Layer 7 of a small transformer language model trained on English Wikipedia (19 layers, counted from 0, width 96).
Take only the direct path to the model's output, skipping the later layers: a vector added to the residual stream pushes a token's score in proportion to its dot product with that token's output vector.

Output vectors of the tokens that the questions are about. A number n stands for (n - 128) times 0.0086.
"ices": 180, 144, 99, 149, 73, 100, 148, 144, 167, 127, 166, 175, 164, 170, 95, 149, 177, 150, 204, 141, 54, 130, 108, 149, 140, 172, 196, 76, 114, 112, 144, 90, 57, 104, 102, 114, 145, 158, 53, 102, 81, 164, 111, 153, 111, 99, 155, 154, 136, 145, 113, 102, 73, 92, 103, 59, 119, 108, 163, 101, 170, 123, 123, 121, 191, 81, 178, 35, 115, 61, 190, 197, 147, 73, 156, 110, 133, 140, 213, 124, 137, 129, 78, 142, 145, 85, 142, 155, 143, 100, 66, 110, 119, 131, 108, 115
"94": 96, 155, 138, 168, 133, 109, 227, 161, 167, 96, 127, 121, 132, 141, 160, 113, 115, 90, 130, 120, 127, 126, 94, 194, 173, 108, 171, 109, 175, 134, 107, 156, 97, 124, 119, 106, 118, 76, 72, 138, 124, 129, 171, 154, 141, 100, 156, 91, 140, 161, 159, 110, 139, 121, 132, 109, 97, 115, 144, 102, 131, 147, 131, 147, 143, 98, 94, 127, 146, 106, 163, 129, 149, 125, 123, 155, 145, 173, 145, 149, 105, 136, 107, 173, 108, 175, 100, 139, 101, 171, 157, 168, 125, 158, 107, 133
" January": 154, 125, 151, 101, 153, 150, 165, 155, 147, 164, 89, 181, 114, 113, 156, 127, 132, 111, 165, 129, 110, 82, 103, 134, 157, 134, 161, 126, 138, 104, 163, 190, 100, 134, 175, 128, 124, 82, 100, 73, 122, 116, 143, 155, 180, 190, 133, 161, 138, 146, 162, 75, 138, 96, 94, 103, 119, 129, 137, 129, 176, 156, 76, 79, 132, 128, 96, 126, 119, 127, 136, 107, 118, 154, 114, 137, 170, 137, 172, 118, 84, 78, 111, 106, 101, 84, 135, 172, 69, 155, 154, 164, 80, 130, 143, 150
"z": 122, 139, 114, 133, 119, 173, 115, 90, 83, 109, 129, 107, 73, 132, 128, 154, 170, 69, 151, 98, 145, 131, 154, 167, 143, 120, 129, 153, 120, 108, 175, 93, 112, 94, 149, 100, 146, 129, 136, 100, 139, 111, 133, 73, 136, 62, 152, 137, 125, 153, 140, 133, 121, 207, 116, 132, 168, 79, 82, 140, 127, 129, 137, 100, 158, 156, 97, 101, 129, 68, 138, 80, 148, 127, 141, 137, 133, 175, 132, 128, 131, 163, 100, 156, 162, 109, 163, 171, 118, 121, 46, 134, 118, 83, 125, 132
"A": 135, 124, 167, 95, 108, 116, 174, 95, 138, 134, 140, 152, 113, 133, 147, 159, 112, 98, 151, 149, 150, 118, 123, 119, 82, 192, 129, 126, 122, 130, 123, 121, 157, 145, 89, 115, 119, 118, 88, 141, 161, 159, 144, 104, 128, 142, 89, 136, 144, 128, 111, 139, 161, 68, 86, 147, 107, 133, 122, 117, 96, 136, 132, 110, 139, 131, 139, 119, 75, 88, 100, 95, 142, 148, 114, 127, 121, 92, 92, 136, 159, 85, 161, 130, 137, 114, 114, 129, 141, 116, 108, 138, 183, 161, 140, 117
"ies": 150, 74, 24, 165, 151, 136, 139, 108, 100, 163, 151, 199, 144, 198, 112, 117, 147, 94, 107, 130, 154, 92, 54, 73, 206, 157, 149, 133, 123, 101, 162, 144, 68, 121, 106, 128, 163, 147, 147, 135, 67, 164, 121, 189, 142, 132, 149, 107, 104, 123, 159, 162, 86, 155, 72, 156, 144, 166, 115, 65, 141, 101, 126, 148, 166, 150, 108, 156, 123, 84, 100, 164, 118, 95, 135, 93, 146, 125, 207, 107, 185, 159, 107, 184, 109, 178, 176, 130, 102, 97, 135, 138, 190, 108, 183, 111
"lish": 210, 126, 185, 141, 120, 62, 159, 99, 203, 150, 130, 157, 71, 167, 168, 217, 195, 173, 145, 140, 96, 96, 45, 135, 217, 39, 140, 120, 129, 130, 39, 94, 161, 120, 134, 144, 193, 120, 54, 166, 41, 103, 110, 79, 124, 150, 158, 109, 152, 178, 82, 106, 51, 129, 107, 143, 128, 130, 130, 165, 171, 128, 106, 92, 115, 133, 94, 166, 154, 54, 137, 121, 159, 129, 103, 124, 148, 244, 169, 160, 109, 75, 134, 180, 143, 132, 163, 144, 80, 126, 233, 129, 149, 173, 72, 199
"form": 102, 163, 88, 132, 141, 157, 148, 151, 173, 103, 96, 127, 123, 140, 156, 99, 177, 161, 174, 105, 170, 101, 91, 172, 197, 93, 127, 139, 119, 163, 127, 102, 68, 151, 197, 86, 171, 87, 118, 179, 156, 153, 106, 83, 98, 138, 173, 102, 205, 139, 189, 115, 37, 106, 124, 88, 132, 90, 65, 143, 170, 151, 86, 130, 153, 68, 114, 142, 183, 92, 135, 139, 110, 158, 145, 125, 176, 115, 212, 148, 157, 106, 117, 129, 134, 118, 85, 181, 77, 101, 68, 208, 88, 163, 97, 117
"ered": 97, 91, 127, 191, 77, 49, 166, 156, 148, 109, 118, 179, 112, 210, 136, 192, 179, 121, 158, 79, 225, 120, 130, 170, 97, 204, 109, 176, 109, 94, 167, 196, 84, 180, 142, 158, 166, 72, 101, 163, 47, 76, 140, 72, 23, 197, 189, 170, 92, 139, 142, 116, 50, 136, 119, 177, 129, 129, 144, 156, 155, 117, 104, 130, 72, 46, 137, 94, 58, 86, 142, 132, 55, 90, 145, 120, 130, 183, 121, 117, 91, 106, 87, 211, 173, 21, 204, 130, 114, 168, 68, 112, 76, 110, 111, 161
" Count": 150, 127, 124, 91, 143, 152, 154, 139, 139, 175, 127, 173, 170, 109, 145, 116, 161, 124, 130, 138, 130, 103, 124, 121, 158, 133, 95, 135, 111, 125, 90, 163, 183, 89, 153, 109, 129, 92, 48, 104, 112, 178, 176, 129, 152, 124, 108, 108, 116, 132, 172, 92, 99, 121, 102, 118, 96, 88, 133, 70, 187, 138, 157, 153, 191, 123, 44, 129, 134, 120, 89, 120, 88, 139, 136, 156, 115, 125, 82, 117, 98, 85, 121, 155, 115, 132, 179, 107, 115, 97, 131, 153, 75, 147, 132, 118
"ep": 109, 148, 181, 93, 163, 128, 127, 111, 179, 174, 104, 155, 172, 173, 134, 127, 134, 167, 101, 129, 182, 75, 81, 152, 135, 129, 114, 86, 133, 122, 146, 132, 139, 128, 141, 106, 141, 90, 146, 78, 94, 149, 109, 107, 75, 110, 173, 171, 102, 119, 91, 117, 77, 119, 147, 196, 168, 128, 91, 72, 125, 192, 87, 108, 133, 125, 169, 130, 91, 56, 206, 103, 189, 164, 108, 131, 155, 122, 148, 132, 132, 90, 89, 86, 148, 169, 121, 146, 105, 102, 76, 163, 123, 192, 191, 90
"ive": 119, 111, 166, 124, 98, 180, 130, 87, 108, 107, 189, 143, 149, 119, 163, 146, 116, 115, 195, 128, 45, 164, 160, 115, 175, 114, 131, 171, 144, 114, 109, 131, 105, 120, 134, 125, 151, 133, 50, 164, 89, 76, 146, 123, 79, 180, 99, 165, 144, 109, 73, 92, 121, 104, 149, 49, 89, 60, 153, 119, 136, 175, 151, 179, 97, 111, 140, 169, 131, 39, 177, 136, 105, 73, 145, 143, 124, 132, 249, 200, 162, 62, 191, 112, 117, 150, 115, 139, 125, 125, 166, 133, 99, 72, 107, 150
"ons": 209, 184, 106, 147, 98, 160, 137, 111, 90, 171, 173, 162, 131, 137, 175, 146, 161, 45, 124, 44, 116, 114, 116, 159, 75, 143, 106, 119, 153, 24, 206, 111, 169, 130, 167, 96, 195, 150, 177, 128, 52, 169, 182, 164, 83, 96, 138, 124, 120, 128, 118, 104, 62, 116, 102, 137, 156, 165, 94, 92, 125, 138, 67, 142, 162, 67, 125, 58, 134, 103, 192, 105, 141, 136, 132, 67, 129, 139, 130, 141, 96, 118, 124, 124, 138, 154, 121, 136, 98, 169, 112, 105, 137, 153, 102, 97
"gr": 177, 188, 92, 139, 146, 61, 137, 122, 165, 88, 80, 97, 169, 127, 113, 124, 176, 122, 195, 118, 94, 54, 122, 122, 114, 102, 91, 92, 111, 137, 107, 110, 161, 99, 71, 153, 147, 111, 149, 95, 131, 136, 134, 97, 100, 99, 137, 147, 146, 130, 190, 114, 48, 137, 101, 107, 69, 122, 147, 94, 149, 139, 132, 137, 145, 154, 129, 69, 164, 80, 170, 111, 109, 134, 138, 126, 140, 151, 120, 143, 163, 75, 111, 93, 123, 133, 127, 100, 147, 79, 89, 162, 29, 117, 101, 142
"ound": 165, 127, 43, 68, 128, 114, 168, 118, 124, 163, 86, 102, 125, 152, 106, 120, 130, 149, 150, 143, 128, 126, 126, 134, 166, 134, 97, 157, 99, 93, 128, 148, 130, 114, 170, 137, 192, 161, 67, 164, 81, 182, 176, 170, 113, 149, 102, 65, 139, 81, 117, 158, 53, 121, 134, 142, 98, 198, 110, 148, 95, 128, 122, 144, 109, 163, 111, 145, 127, 59, 163, 183, 117, 108, 110, 116, 131, 95, 125, 197, 36, 151, 159, 100, 98, 128, 136, 172, 144, 241, 137, 163, 100, 132, 160, 150
"a": 109, 104, 126, 124, 104, 124, 101, 118, 103, 178, 143, 167, 89, 162, 116, 98, 148, 108, 59, 128, 110, 174, 136, 133, 154, 166, 109, 131, 91, 183, 112, 149, 128, 107, 134, 157, 110, 102, 151, 162, 141, 133, 113, 111, 106, 140, 140, 106, 162, 94, 120, 186, 153, 124, 142, 137, 111, 104, 70, 88, 102, 130, 119, 133, 88, 151, 106, 137, 126, 88, 116, 93, 129, 149, 177, 142, 108, 140, 114, 185, 146, 121, 88, 95, 134, 91, 116, 105, 146, 129, 144, 125, 178, 116, 119, 134
"og": 98, 164, 109, 154, 185, 105, 124, 135, 153, 126, 141, 165, 134, 158, 86, 122, 188, 105, 143, 104, 71, 109, 100, 169, 147, 113, 141, 104, 94, 141, 148, 102, 104, 99, 177, 101, 139, 96, 131, 76, 119, 146, 106, 178, 97, 153, 152, 97, 133, 89, 145, 112, 143, 100, 119, 128, 138, 114, 134, 146, 125, 93, 107, 97, 108, 157, 113, 93, 88, 68, 133, 97, 151, 147, 105, 94, 161, 83, 154, 175, 145, 154, 149, 145, 131, 146, 169, 110, 150, 83, 160, 122, 106, 115, 138, 97
" his": 153, 166, 134, 120, 145, 152, 152, 140, 133, 125, 138, 156, 59, 163, 120, 98, 170, 124, 119, 39, 122, 104, 107, 192, 118, 99, 107, 141, 120, 122, 117, 158, 145, 103, 118, 128, 126, 98, 96, 141, 110, 59, 99, 165, 117, 144, 86, 150, 148, 178, 143, 106, 115, 109, 101, 103, 92, 118, 135, 124, 189, 117, 151, 108, 76, 120, 163, 139, 117, 142, 137, 137, 105, 129, 139, 100, 80, 105, 151, 191, 126, 78, 108, 127, 154, 83, 122, 196, 93, 163, 117, 148, 180, 87, 160, 188
" against": 88, 139, 113, 112, 118, 132, 143, 64, 142, 121, 142, 116, 110, 108, 100, 122, 103, 53, 137, 62, 103, 110, 88, 120, 108, 137, 140, 170, 120, 130, 116, 160, 133, 147, 137, 136, 101, 128, 113, 151, 49, 157, 120, 148, 134, 132, 109, 137, 142, 157, 133, 84, 104, 122, 113, 122, 73, 133, 106, 123, 209, 114, 115, 146, 101, 81, 114, 133, 123, 118, 155, 163, 165, 124, 128, 71, 112, 103, 137, 198, 120, 110, 127, 122, 161, 91, 139, 152, 125, 186, 99, 180, 101, 144, 177, 175
"ated": 37, 113, 144, 63, 136, 70, 143, 142, 127, 123, 70, 170, 58, 114, 106, 182, 178, 171, 75, 169, 168, 96, 136, 171, 135, 164, 112, 184, 137, 98, 138, 146, 61, 108, 72, 186, 141, 121, 89, 65, 86, 153, 137, 166, 82, 165, 127, 124, 196, 127, 126, 126, 37, 130, 94, 142, 150, 146, 135, 61, 152, 168, 139, 101, 76, 34, 181, 144, 172, 67, 127, 106, 86, 59, 188, 112, 184, 120, 176, 189, 132, 131, 131, 192, 97, 142, 129, 125, 150, 142, 80, 159, 123, 155, 80, 157
"ct": 150, 151, 83, 55, 111, 158, 150, 76, 182, 175, 59, 109, 82, 61, 160, 123, 188, 156, 121, 139, 137, 109, 118, 133, 106, 96, 160, 62, 152, 138, 124, 92, 116, 103, 152, 152, 165, 100, 94, 105, 165, 116, 163, 156, 105, 209, 74, 131, 95, 176, 97, 78, 89, 98, 141, 148, 165, 84, 147, 103, 116, 111, 122, 192, 159, 168, 172, 135, 148, 43, 125, 179, 110, 158, 169, 131, 163, 169, 105, 158, 110, 135, 99, 222, 173, 148, 162, 193, 106, 111, 49, 158, 82, 122, 131, 129
"ial": 99, 114, 80, 167, 94, 155, 147, 169, 128, 188, 147, 160, 181, 156, 111, 153, 174, 195, 159, 111, 101, 109, 122, 135, 178, 101, 110, 188, 169, 111, 147, 129, 141, 225, 77, 146, 138, 171, 107, 114, 64, 131, 134, 138, 101, 89, 188, 101, 207, 138, 156, 94, 158, 151, 122, 125, 190, 114, 114, 45, 152, 117, 123, 69, 145, 48, 144, 68, 155, 83, 116, 188, 114, 119, 139, 159, 201, 140, 212, 135, 172, 104, 148, 139, 171, 162, 154, 101, 152, 111, 159, 156, 166, 122, 160, 186
"est": 75, 162, 124, 92, 159, 82, 141, 121, 141, 124, 163, 128, 138, 136, 155, 147, 202, 160, 123, 114, 121, 112, 165, 181, 157, 103, 63, 145, 116, 82, 114, 51, 171, 134, 78, 168, 145, 126, 115, 114, 117, 136, 84, 106, 79, 134, 109, 63, 100, 102, 132, 111, 41, 39, 121, 135, 161, 192, 118, 90, 127, 91, 144, 182, 182, 107, 168, 193, 136, 94, 117, 169, 143, 145, 107, 152, 53, 94, 195, 105, 131, 180, 143, 196, 97, 107, 134, 128, 159, 144, 119, 137, 109, 136, 132, 150
"and": 142, 128, 164, 89, 167, 146, 130, 128, 125, 143, 168, 140, 96, 137, 90, 194, 164, 78, 125, 65, 56, 131, 150, 163, 185, 122, 68, 124, 101, 111, 118, 161, 110, 94, 165, 138, 209, 129, 136, 115, 105, 160, 118, 127, 129, 93, 76, 94, 126, 122, 115, 163, 125, 102, 150, 139, 168, 172, 131, 132, 116, 143, 114, 104, 116, 107, 137, 142, 121, 70, 86, 149, 196, 118, 135, 65, 116, 111, 148, 174, 82, 146, 124, 70, 143, 155, 26, 125, 73, 114, 97, 96, 133, 149, 158, 106

Each question shows what one neuron of this layer's MLP adds at an activation of 1. A number n stands for (n - 128) times 0.0041.

n332: 127, 104, 161, 76, 115, 123, 153, 112, 102, 121, 143, 114, 137, 141, 128, 128, 97, 138, 167, 79, 120, 152, 122, 141, 118, 81, 129, 119, 131, 131, 168, 134, 156, 151, 130, 129, 127, 139, 169, 171, 153, 135, 129, 143, 95, 125, 139, 135, 118, 107, 116, 126, 146, 97, 115, 114, 131, 86, 123, 134, 139, 108, 147, 115, 124, 159, 155, 132, 108, 154, 91, 84, 145, 110, 108, 166, 112, 106, 151, 102, 139, 113, 136, 131, 124, 112, 130, 121, 114, 127, 133, 110, 110, 159, 114, 120
Which of these tokens does it push down most? "ated"

n166: 120, 105, 126, 137, 117, 125, 121, 116, 134, 136, 127, 99, 114, 121, 134, 138, 124, 134, 125, 125, 148, 132, 133, 132, 112, 141, 112, 163, 124, 113, 117, 139, 131, 139, 122, 121, 147, 124, 114, 128, 136, 114, 129, 134, 150, 131, 152, 123, 130, 133, 150, 119, 110, 127, 149, 151, 126, 112, 146, 123, 92, 101, 139, 107, 142, 158, 146, 129, 152, 114, 129, 124, 124, 148, 153, 128, 134, 115, 129, 116, 147, 136, 120, 122, 132, 112, 123, 125, 149, 90, 126, 125, 146, 104, 130, 99
Pushed up most: "z"

n286: 132, 129, 125, 129, 132, 129, 129, 132, 133, 126, 130, 127, 130, 124, 119, 125, 127, 134, 128, 128, 125, 126, 128, 130, 122, 129, 132, 127, 123, 129, 132, 126, 132, 128, 129, 129, 130, 126, 132, 131, 129, 126, 126, 129, 120, 129, 133, 128, 131, 134, 130, 128, 133, 131, 129, 129, 135, 126, 122, 125, 127, 126, 126, 124, 127, 130, 125, 125, 129, 129, 128, 127, 123, 128, 135, 136, 125, 125, 134, 124, 131, 131, 125, 134, 122, 135, 123, 125, 125, 124, 131, 127, 128, 129, 123, 123
Which of these tokens does it push down most? " against"

n252: 106, 75, 116, 113, 111, 128, 73, 105, 120, 124, 128, 90, 139, 144, 146, 137, 115, 98, 123, 103, 131, 124, 153, 118, 115, 127, 135, 117, 113, 113, 96, 151, 162, 119, 126, 129, 120, 149, 143, 131, 142, 126, 134, 121, 147, 122, 122, 145, 125, 129, 87, 117, 124, 93, 155, 164, 123, 113, 106, 139, 158, 119, 109, 158, 118, 175, 144, 126, 123, 147, 89, 136, 138, 136, 151, 121, 134, 118, 110, 117, 156, 140, 117, 94, 109, 103, 112, 127, 137, 134, 137, 131, 114, 110, 121, 115
Which two tokens does it push up most, strongest first? "a", " against"

n115: 140, 144, 120, 135, 117, 163, 116, 139, 82, 149, 134, 126, 95, 121, 145, 120, 84, 111, 134, 108, 134, 131, 124, 113, 131, 124, 118, 160, 140, 115, 139, 125, 144, 140, 149, 126, 109, 122, 130, 126, 98, 147, 150, 120, 125, 136, 102, 138, 118, 131, 110, 126, 105, 111, 140, 141, 102, 129, 100, 138, 125, 106, 140, 113, 102, 120, 135, 156, 147, 95, 112, 139, 94, 137, 124, 142, 147, 125, 85, 141, 111, 158, 111, 134, 110, 103, 92, 131, 163, 144, 134, 120, 139, 114, 109, 116
Which of these tokens does it push down most? "ices"

n250: 131, 93, 93, 111, 91, 103, 125, 145, 144, 160, 132, 147, 104, 142, 175, 151, 113, 117, 103, 144, 145, 89, 146, 146, 76, 100, 121, 115, 143, 141, 91, 106, 149, 114, 136, 168, 123, 145, 144, 126, 101, 147, 186, 179, 123, 132, 130, 180, 110, 127, 82, 155, 108, 134, 177, 113, 130, 108, 151, 129, 137, 111, 150, 137, 160, 132, 70, 142, 123, 100, 168, 162, 136, 117, 129, 125, 144, 118, 83, 127, 156, 109, 108, 116, 127, 149, 158, 85, 191, 117, 115, 138, 118, 146, 127, 116
Pushed up most: "ct"

n362: 117, 139, 146, 114, 110, 126, 128, 161, 124, 164, 148, 179, 137, 84, 121, 99, 123, 184, 139, 150, 133, 128, 112, 112, 122, 142, 169, 144, 115, 77, 142, 118, 142, 139, 142, 151, 141, 96, 138, 116, 170, 160, 158, 116, 171, 77, 145, 146, 151, 113, 147, 109, 125, 105, 109, 156, 116, 133, 154, 150, 120, 131, 153, 114, 81, 125, 166, 87, 140, 136, 109, 135, 88, 127, 151, 111, 144, 102, 113, 149, 127, 144, 134, 121, 122, 140, 83, 131, 131, 121, 168, 153, 131, 156, 123, 192
Which of these tokens does it push down most? "z"

n28: 104, 176, 183, 138, 90, 156, 148, 154, 151, 134, 132, 148, 88, 113, 141, 106, 144, 100, 121, 106, 103, 157, 168, 120, 147, 154, 92, 131, 92, 136, 94, 135, 94, 125, 78, 176, 156, 131, 139, 103, 139, 148, 151, 109, 142, 106, 116, 166, 159, 110, 114, 135, 132, 99, 139, 130, 140, 113, 124, 121, 118, 131, 87, 116, 108, 118, 134, 157, 123, 145, 79, 80, 79, 167, 118, 129, 140, 121, 106, 160, 129, 121, 170, 118, 152, 94, 75, 131, 155, 137, 129, 156, 101, 95, 155, 90
Which of these tokens does it push down most? "ies"

n360: 168, 172, 144, 121, 161, 194, 116, 132, 98, 153, 84, 153, 119, 92, 111, 116, 108, 110, 128, 132, 170, 137, 111, 124, 123, 97, 89, 117, 126, 111, 180, 128, 171, 92, 128, 154, 150, 158, 115, 81, 83, 138, 146, 146, 146, 107, 92, 102, 162, 138, 68, 139, 113, 151, 111, 140, 116, 128, 94, 122, 131, 149, 178, 136, 137, 122, 144, 146, 144, 131, 90, 158, 139, 105, 110, 98, 155, 119, 114, 115, 96, 175, 95, 166, 98, 129, 110, 145, 181, 100, 111, 128, 124, 134, 142, 110
Which of these tokens does it push down most? "ered"

n15: 134, 125, 130, 133, 124, 137, 126, 132, 120, 127, 130, 128, 127, 130, 131, 130, 123, 130, 131, 125, 130, 126, 128, 130, 124, 133, 126, 129, 130, 125, 125, 122, 133, 135, 126, 134, 129, 131, 125, 126, 128, 129, 134, 130, 124, 126, 135, 130, 124, 127, 131, 126, 131, 130, 132, 125, 127, 128, 120, 130, 125, 127, 124, 124, 129, 131, 130, 129, 132, 131, 127, 131, 129, 129, 130, 132, 124, 126, 124, 126, 130, 123, 128, 125, 130, 133, 128, 126, 129, 125, 130, 128, 126, 128, 126, 132
Which of these tokens does it push down most? "ated"

n195: 137, 164, 76, 70, 123, 141, 105, 158, 153, 111, 83, 106, 125, 125, 108, 145, 87, 124, 179, 155, 134, 142, 135, 112, 74, 181, 87, 166, 134, 106, 134, 117, 172, 96, 146, 168, 122, 172, 121, 72, 110, 143, 137, 145, 96, 196, 130, 168, 118, 122, 150, 117, 122, 170, 121, 153, 160, 124, 146, 170, 111, 127, 80, 109, 92, 119, 89, 86, 143, 57, 128, 147, 146, 133, 155, 118, 150, 107, 110, 124, 136, 178, 91, 125, 143, 135, 122, 148, 167, 133, 181, 148, 195, 170, 140, 125
Which two tokens does it push up most, strongest first? "ound", "ated"

n382: 129, 131, 129, 125, 129, 126, 131, 129, 131, 125, 127, 121, 128, 130, 126, 129, 126, 128, 131, 129, 131, 127, 126, 128, 126, 127, 126, 126, 128, 130, 128, 128, 130, 128, 126, 130, 129, 127, 126, 128, 131, 126, 130, 126, 125, 127, 127, 129, 125, 127, 127, 129, 129, 130, 126, 130, 128, 127, 125, 127, 123, 124, 129, 124, 127, 131, 132, 125, 133, 127, 127, 127, 129, 133, 127, 131, 128, 128, 127, 127, 131, 128, 125, 128, 128, 128, 128, 128, 130, 123, 125, 127, 126, 125, 125, 127
Pushed up most: "gr"

n219: 129, 125, 129, 128, 122, 126, 127, 131, 129, 126, 126, 131, 131, 124, 131, 126, 126, 129, 128, 131, 128, 125, 124, 124, 130, 128, 124, 126, 129, 125, 127, 132, 126, 128, 123, 126, 123, 132, 127, 129, 129, 125, 127, 131, 133, 129, 127, 126, 133, 129, 127, 126, 132, 127, 127, 126, 130, 129, 127, 131, 129, 125, 127, 128, 127, 130, 130, 127, 128, 132, 128, 126, 124, 129, 127, 126, 130, 127, 132, 130, 127, 126, 129, 128, 126, 123, 127, 128, 127, 124, 128, 132, 126, 127, 129, 129
Which two tokens does it push up most, strongest first? " January", "ial"

n203: 153, 111, 137, 129, 123, 148, 141, 149, 145, 167, 107, 78, 72, 143, 176, 117, 147, 170, 109, 131, 126, 160, 141, 135, 101, 158, 112, 155, 79, 101, 137, 116, 162, 134, 157, 143, 132, 63, 76, 129, 157, 140, 143, 98, 142, 115, 140, 106, 132, 146, 121, 125, 167, 120, 108, 119, 137, 134, 178, 133, 165, 91, 134, 108, 136, 159, 89, 159, 153, 144, 133, 125, 120, 172, 150, 133, 75, 103, 133, 156, 133, 119, 173, 114, 155, 150, 56, 130, 129, 150, 144, 129, 125, 82, 135, 125
Pushed up most: " his"

n50: 134, 200, 107, 145, 125, 141, 171, 93, 148, 98, 113, 105, 184, 117, 104, 93, 137, 90, 98, 130, 148, 125, 101, 122, 123, 144, 95, 83, 145, 137, 77, 114, 140, 81, 134, 107, 158, 113, 141, 128, 159, 122, 153, 214, 130, 137, 170, 121, 135, 128, 154, 151, 125, 131, 126, 113, 139, 119, 144, 122, 77, 134, 165, 131, 96, 114, 107, 141, 164, 116, 174, 106, 138, 163, 178, 149, 136, 88, 101, 115, 127, 176, 109, 86, 117, 120, 107, 148, 138, 132, 190, 103, 161, 99, 112, 92
Pushed up most: "94"

n23: 129, 125, 130, 126, 130, 126, 132, 126, 124, 129, 130, 127, 125, 128, 124, 132, 129, 130, 127, 132, 132, 126, 125, 129, 125, 126, 125, 129, 129, 127, 127, 124, 128, 127, 128, 131, 128, 129, 130, 127, 127, 133, 127, 122, 130, 125, 126, 126, 130, 125, 126, 128, 132, 132, 124, 128, 129, 129, 123, 126, 128, 126, 134, 126, 129, 128, 128, 128, 123, 128, 121, 125, 127, 127, 127, 131, 131, 126, 126, 128, 132, 129, 127, 128, 125, 127, 126, 123, 127, 125, 126, 123, 132, 130, 126, 130
Which of these tokens does it push down most? "ive"

n97: 148, 116, 169, 136, 121, 94, 134, 64, 131, 156, 115, 98, 130, 103, 122, 115, 145, 132, 95, 161, 96, 124, 129, 108, 153, 140, 111, 139, 181, 125, 138, 118, 108, 120, 139, 62, 105, 125, 133, 140, 139, 103, 150, 167, 131, 116, 120, 138, 142, 133, 111, 120, 179, 122, 151, 77, 144, 162, 181, 199, 120, 98, 143, 117, 168, 67, 146, 145, 131, 174, 139, 135, 123, 122, 122, 139, 154, 121, 105, 127, 121, 93, 153, 138, 68, 102, 162, 157, 138, 130, 123, 128, 103, 145, 110, 124
Which three tokens does it push up most, strongest first? " January", "ive", "94"

n163: 107, 116, 177, 127, 159, 106, 80, 178, 92, 128, 116, 108, 93, 131, 162, 183, 98, 131, 74, 105, 146, 47, 122, 118, 152, 155, 195, 96, 163, 133, 127, 153, 187, 130, 127, 118, 113, 78, 195, 184, 105, 133, 145, 94, 153, 136, 97, 154, 100, 120, 84, 114, 91, 168, 106, 119, 182, 97, 148, 130, 140, 159, 129, 115, 195, 144, 131, 168, 130, 100, 102, 144, 116, 129, 95, 104, 125, 128, 127, 137, 146, 103, 149, 136, 152, 172, 94, 104, 141, 128, 106, 130, 156, 122, 144, 120
Pushed up most: "ep"

n319: 121, 131, 126, 120, 145, 129, 128, 139, 128, 120, 148, 126, 133, 116, 124, 135, 116, 121, 143, 131, 139, 119, 136, 139, 101, 110, 115, 128, 134, 132, 123, 126, 109, 124, 145, 123, 137, 113, 134, 133, 137, 142, 133, 120, 130, 120, 141, 133, 132, 138, 131, 152, 131, 118, 122, 132, 141, 117, 110, 129, 135, 129, 134, 133, 104, 142, 136, 115, 136, 120, 111, 108, 121, 119, 160, 136, 117, 134, 129, 137, 133, 134, 142, 123, 128, 137, 112, 130, 122, 128, 115, 134, 118, 132, 111, 140
Pushed up most: "form"

n261: 99, 141, 120, 164, 164, 83, 154, 112, 87, 111, 83, 147, 130, 178, 107, 140, 150, 66, 64, 155, 139, 138, 126, 95, 141, 126, 130, 111, 127, 115, 142, 114, 141, 119, 88, 156, 136, 132, 173, 165, 150, 110, 141, 130, 99, 118, 139, 152, 113, 105, 121, 127, 136, 92, 99, 131, 128, 125, 60, 95, 128, 101, 94, 162, 51, 121, 101, 103, 115, 137, 127, 111, 93, 140, 103, 85, 81, 89, 169, 78, 139, 147, 126, 123, 149, 140, 148, 105, 103, 101, 132, 149, 167, 138, 130, 100
Pushed up most: "ies"

n298: 127, 128, 126, 129, 126, 122, 127, 131, 125, 130, 131, 127, 125, 135, 132, 127, 126, 125, 128, 131, 133, 132, 130, 129, 131, 136, 127, 127, 131, 126, 126, 131, 128, 127, 128, 121, 127, 136, 128, 125, 130, 128, 129, 135, 132, 126, 132, 130, 129, 127, 121, 127, 133, 131, 126, 133, 126, 128, 127, 136, 124, 131, 127, 125, 130, 129, 129, 136, 131, 120, 133, 126, 134, 123, 125, 129, 133, 130, 129, 127, 132, 129, 131, 131, 129, 128, 128, 120, 131, 133, 124, 129, 124, 125, 129, 121
Which of these tokens does it push down most? " his"

n325: 120, 116, 171, 154, 160, 137, 95, 140, 98, 111, 117, 134, 102, 95, 133, 121, 124, 109, 128, 115, 116, 149, 121, 94, 170, 108, 132, 92, 124, 101, 160, 129, 157, 127, 94, 115, 101, 103, 156, 189, 128, 131, 139, 111, 123, 99, 129, 108, 115, 117, 81, 136, 141, 158, 148, 102, 117, 102, 137, 140, 154, 120, 143, 162, 116, 149, 107, 128, 113, 106, 116, 127, 121, 114, 168, 118, 134, 82, 123, 164, 143, 132, 154, 101, 65, 119, 93, 145, 150, 108, 153, 133, 177, 91, 130, 108
Pushed up most: "ive"

n222: 107, 103, 114, 148, 88, 142, 129, 125, 149, 99, 106, 114, 102, 135, 103, 140, 145, 160, 178, 98, 135, 182, 140, 146, 98, 125, 150, 110, 139, 135, 154, 115, 143, 194, 139, 181, 144, 71, 146, 131, 167, 143, 103, 159, 141, 178, 156, 89, 113, 145, 188, 102, 105, 140, 109, 128, 201, 123, 107, 131, 145, 132, 102, 161, 142, 123, 156, 131, 102, 122, 106, 96, 108, 116, 83, 113, 134, 115, 129, 117, 137, 146, 129, 112, 122, 113, 136, 125, 184, 128, 145, 136, 153, 101, 165, 84
Pushed up most: "ered"

n268: 126, 123, 128, 125, 126, 127, 128, 122, 126, 127, 131, 131, 135, 130, 132, 128, 128, 127, 129, 131, 130, 123, 129, 130, 129, 127, 125, 126, 127, 125, 130, 132, 121, 128, 130, 128, 126, 130, 125, 127, 128, 131, 130, 123, 126, 125, 132, 129, 129, 131, 128, 130, 126, 130, 127, 128, 131, 128, 126, 128, 129, 128, 122, 126, 126, 125, 127, 126, 128, 130, 131, 127, 129, 125, 132, 123, 129, 127, 127, 126, 128, 129, 126, 128, 129, 125, 131, 126, 132, 131, 124, 131, 133, 130, 125, 127
Pushed up most: "ered"

n272: 95, 148, 93, 151, 42, 147, 54, 148, 143, 188, 99, 114, 128, 64, 144, 56, 100, 152, 128, 89, 155, 138, 151, 124, 132, 128, 120, 171, 101, 66, 122, 107, 168, 154, 111, 108, 134, 189, 35, 104, 99, 124, 148, 110, 126, 109, 197, 150, 117, 147, 197, 103, 99, 140, 142, 69, 83, 93, 153, 171, 176, 99, 114, 156, 148, 151, 122, 107, 182, 121, 116, 146, 122, 118, 127, 209, 139, 79, 82, 166, 116, 105, 49, 181, 128, 134, 160, 145, 172, 88, 134, 86, 79, 129, 80, 116
Pushed up most: " Count"